Layer 5 of a small transformer language model trained on English Wikipedia (8 layers, counted from 0, width 128). Numbers have three digits each and are written without spaces.
A neuron's activation on a vector x is SiLU(gate . x) times (in . x), where the dot is the dot product.

Input weights of the MLP neurons that the questions are about. A number n stands for (n - 500) times 0.00056.
n7 gate: 976593415647492487607569323554601834433350714390613624449483282335862554460612409505312795314766671696461388327426358580491504656504754633513413386344540443435487554518234513513397500487552586653504610536473518545739355332420724418451540398427456391614482800324318650324645564522514331211826600522428372436333491482400154626675509403211812322500518418434763588473527563633353268271415
n81 gate: 509662472475228545327387389483425463530579586288333371474659668756442688438391333500405298462589599630549631579474223756484352698689311320382582371550554278784234526322466737376530667597401609762292733569504353432429584381513437841479437388367625440238504504512590583423731504542330500596525663592299146607508629450599425339525657521562431406504422368434609508487398347433689269853572
n156 gate: 425699665251267442445394645674477512556465581590817535374439519732543628722615520388427539610444376240435647527692517703658639350571480693532387645386821461732660516477356340457349578448508576425746289452376403520672719548859520626504182653436543480528500625535312437304340439665532492311429408363564617674543704477544437496655436387465504431608605556590614406295596636621599572438488
n170 gate: 447291686500748781480606301380574673263594464242520401671573529465515312643615454281397274470561638505636429450837505569608636197690309046575577772510669549289475469629277555322490555606603587737649567132205433515296265342209580369450640430316341454464620406589125579591566397610546485530274753520332416710579291376721859652854688436446534114657500673341349550440637409351425345718118
n259 gate: 574670420623630725354322518460470591615413486369751448323334565443243621734310392558573368382362227540692491609514219449354544202364460719566680495403452215465330558487687382782691574620358292593596468608531387594762450657372655406544487579352544563599658683478479400433348577535705263219597359718357714568435727365554312415837777443461556655709327616483669648592625705657205623526478
n275 gate: 449468588432695555412527578664575492678476422409394417578411453320540675433424553663461544329476496588450423603537662294324649553644404544384250643392568406229492630456569310342891385310308469569456492267667339447266626695372601651290460520508734426627536452579434369646712599376780300660548356540419429410453719282471420565288289730484582422553402822492604433316464318361268388464480
n280 gate: 438195500543444573328463679371508488410288560404191515604481515481315306542403520548569488403327638516655606519625475299317363476547574640309715663469303553443666571284634384481512450575431703716492720405472849488573645334691336462693287477516639675580701392615576515571726552652595586465633549477642334408350430712572473453649674323251568435315561401808399481453449591458539436639535
n290 gate: 632526737530594318670554654315388493481646743212711350707581304538560558757349438462441424417447344394632492737301114432581652294704356496333461512591478615507474550463592601742397515656478598584399539508554531335414532688345606606249662511369313562361564489411706436557450678515504496500500449459300444539567327556419601611444504231467562397569314523549426436624401557541500591754511
n309 gate: 289429413763549531428454691348461571359512622772646650319624387655520273355448321646500684516403379643492576441331801534535572336615480456432504622436745340254709439335581464414524741315644465428571549504415237378524363504436444354437333453435528492365464622304450413589488827198310301595588504306593567545355627686529409432414367535488380395556559735721508461246512427690620704532688
n7 in: 427527525584624534504342496339667425674625574636535439275129541603405317557454551578504557393481677374418527667358427464526685590722400458849199578523470624481424453387341451436566447431384555589553649539387327477318595671546504574572447508414511422555272557530281553442523418473535439511466593485376542437538481640488496601568535844402229422759274706474619360424612198796385463213450
n81 in: 626496292603262559345412678655280414640500382524342531352400368508732577422369549557391643429452559516712444694455589843686568720556452417560569512234449305457410682594552347324596350460407561612402676545456418820476530387548644669638429713188532484325500496802388323427460581528432631504448674441633413447340689528447741363675617496430427422548477185480471713452331295468460554665616
n156 in: 604369446367511298504722515379350422588459760477708560367544363402451277474659500612296496523205366477555576364484621432285447477644382538496465547394455634619511434586243275444469609771418613412624336736342516531620279423481618405290421609554628248516673421627437414558562570795604367455447471609234530523429444541516492665426611451589511518358165512699571496576515753526439683612618
n170 in: 629795472416424223668254551408575268576471513633432633517545369500458487637492282380529824604186587362447411604292522526590673797378597642555328509504442887447595479454559654405470425458516468648417340590653569530400532355534610407562475463650488783547546658512516525555316608492313525345513280408709546479624704292324600415677611504640541414245405163342548583278279436683513743197736
n259 in: 673666642462271571435632683466436383496477391719496606394578541519360426639660717391575607504354354332718327417248439311489515453530466515347356332511337500414349438425481417413346568477556305504545606500500496450492518566515358529579580470294538625340591545677519523415426512694693344367764652716271723617553455545488637593362218526436281526469440484708729621629481330485534397817822
n275 in: 479341593351757716657643528343608465539709460484444407237401565652357627403320652277465759488460577312618532286581483397546354544617649270437212460406613435454423361605567717608484718488469387658512464376576488400166620468426421466492469500496558464247512453589607384838552536500655402399520603139723713448593348442516703381381508659627549511540461297450516450750504342422394394543547
n280 in: 344492359582485316488384571578531408571396492554631408412436538411612441331706532579591558620386485589511488272705678492428567520457512422629401357352388519591723856485457720508433492370630474594292780274551652595446318350512355395404392647338357484596531485757617242626654412519350504593196560596464407707561577365604546649489630577136413690591248500746508311484622472454539406646266
n290 in: 422394374548472543356458500353453616559343692558470380462628590441613549689603376609550390200697348526215604376454480307493707557515596621588628432588558507482569444395173416475530719374471695522664413717466519365679405694437530358198756620541423383222573358406461566452463545353481669647526557358399529594438431573315559597435485736478443339586619534515557515643586444402404372689308
n309 in: 644577608613229350551305631488353323606504552488448365585576374309458532735563329587274473613772546477515704554718824627500390664508731519344516496512535519271234393411381755758496442335489372563407572508698588548558384234543331613593554310623380484512570419415618550615254568364350648446473636628496407440573442566264554409531654373312360588567404289291480716477559413674418545458410

Each question shows a token from some text and the vector x that enters the MLP there. A number n stands for (n - 500) times 0.009.

" sol": 389464464312382330350552458518485571438470447554483472597432585570491425564515526549404469645528500425694532430531445698602570455587667546522469380580475769641630514414646405453477389469418504362589462658271529707533612558567357435474597453479524404366609474538533459443547505419564547539458383534555536651536568392348351681421436584486512575470432461490569422361416430638483537498449
Which neuron lights up most? n156

" program": 371340611533447576365472508540524461403447451396441578447331525511521392434539499435393346531606561460566466384540441716448493439530704533323543461477505660508598525467516487600643487362452548510524424582350745554494498491462410479510617650549615549430589423672610389589592601464626423345522500450378471402539513427526463544475414636482551525527584441706561361537490209528477506560546
Which neuron lights up most? n280

" a": 232475533569428601447586564561515362484469435545593480471437539403528469512459448543489513644675474602491392521443424617481631497705718482552484379454663592633543530523522494506522424421590540491592311478469529457456427558442590660668523427532477464473437518462525487572499467473499586484433455460478548138479616539469360485525428450243452595610508372311490495428526482590606611496533
Which neuron lights up most? n309

";": 377494512466419460684602594510482439416523418403403452476531550622513458413334581564484509527617558519336354521518412733493580526548488547459488464522431642547603368567490329536579480550502340660565424547578607419480502625513566510508629622453522371548568431501515504540586638418355492427518440463609564317464596450502467418362403481457604583663474306505575433494623464388571384482436
Which two neurons fire most, strongest first? n275, n259

" times": 448581540387587475630450483602456418484510381695497472444429495554404297262452617584607403500570528484451646460565491544591588524462521572401441383534413563405489367379495468571508511532526484541445395487694606515463585398422345580364603592687474480528586460584507444688601575441449390422521629650415640265354466527510517571376572611407448504608310448431622514690557399425531682440458
Which neuron lights up most? n275

" 1": 535512472447429564466506513422559415462599464505457588430481545384506456587400549530580511333646608489322456618414476689565577305571625524561350496456630652624524446462547415467690469524513448583475420564488439479531549481375613519651600598508515349525560416497372605497520505415372531504454437567601579466333506444342447512480415628517491595462436265383594533553534461614701472472424
Which neuron lights up most? n7

"21": 638498686439488579476534483464383538509566571553560416430448681443539429433602663505525364520485541462229510726581362454598607331527549464576431546549549601593392615518486341480582477472597362487341506586677580456561574518365438422581658571497545544502551429421465593450564493524440404467536327635478565476395497425483566461580498516361544414298345366463498403649555390471665605574397
Which neuron lights up most? n290

"ord": 490505621473419557386562395453380494506425458500638438490471514345392601531454578557496506358429407470354600333451458588480810505604584525473428399594681541508625531388577486669565343377520398536460526555293582522416580535497587586508545515455497573559552402543321560627635580385686422368395463557454637478478459489433619547437622640492552558397686338387491552393582340658445560379460
Which neuron lights up most? n275

"le": 307468594377286420429491596394442490422595667595606408530525508397544436426541581498591484547582518563645571368444418525477409459660799453345542396583511620467698682476556385520559302533588449497445297545562663642482613457492594415499445530611508497448473367548583431501608466622551521529442299584617535371471433441530432611476454526521480541489551318538499382401494511459467487632543
Which neuron lights up most? n280

"3": 538486564588514651426521389443554309630562488586370448329495501435556507488606642521647458376670523410399407668501472580497639386529680339462414541512601724504395422440449409582739502661543532551476426589516510685436562375246586452404675517600464587436526467416547470456523570394499380553489538536430389454470295377441534533383523522473532409433433456436557400548595479525588508501513
Which three neurons fire most, strongest first? n290, n275, n280

" Park": 388361605514309502430618577551414393422410469443421622464386571500513494388404517537492363489574595564430659576446414783448610413445514521550574402601495544563691474491467486431606430542418381549504462487390587485405677389461463475517537583641419412416583430517487609533596645550414445541409519596604711248577622409493395508381413514413499433547551439601501466602579511503591629419444
Which two neurons fire most, strongest first? n259, n170

".": 500678418614540449642461324490625528633494603615414472436326546466513462521596543527462481429585539401503290599485475580500592438701671432443560488528536496606508518580469478432475446570530357498354589558688572516418579345284445426531573611610514480393489478467467546560536471498531421385324569495486603393347445440483484384378548612622592502503688383539407424306594428559506504740420
Which neuron lights up most? n156

"–": 463612543418535502532422461480314486479534485640501514282613586444586613467400488559486335446513558553479375698514491603550473425438695393616525314473369678501344707399516457562509557576550489542503396568609675421592731392569577375508560563358520551548543435372541608348583546588569428465485436620371512320424498418498303393556358579482434403538526538434531572612632303423533587517495
The most active neuron and its activation: n259, at about 0.53

"os": 408572425520233462305486428459491478355445563656411632444517552571437673600424637488469422474444447458548536441498330637623523521599696400470602364626555543496621510534423583543521522460344564482453617686403699411510618569432325321474524654442487528439493339454567507367467440499673371594378446484560475505390462492588321519547419466487623659528492458546650516493509433655473648410469
The most active neuron and its activation: n259, at about 0.13

" g": 515444503389436298426636514513480439523403460524483543535314517537653472684545480605481402471576525720443389500300495648410660491499605468580519512537435511470439456433543453427520433248531573578528501658346624535520377346515576576457657489655496450476608525542448554665697597346532433669535505447492517258483585390338477576521487562376451482563469496460637629524448491475444361494460
Which neuron lights up most? n7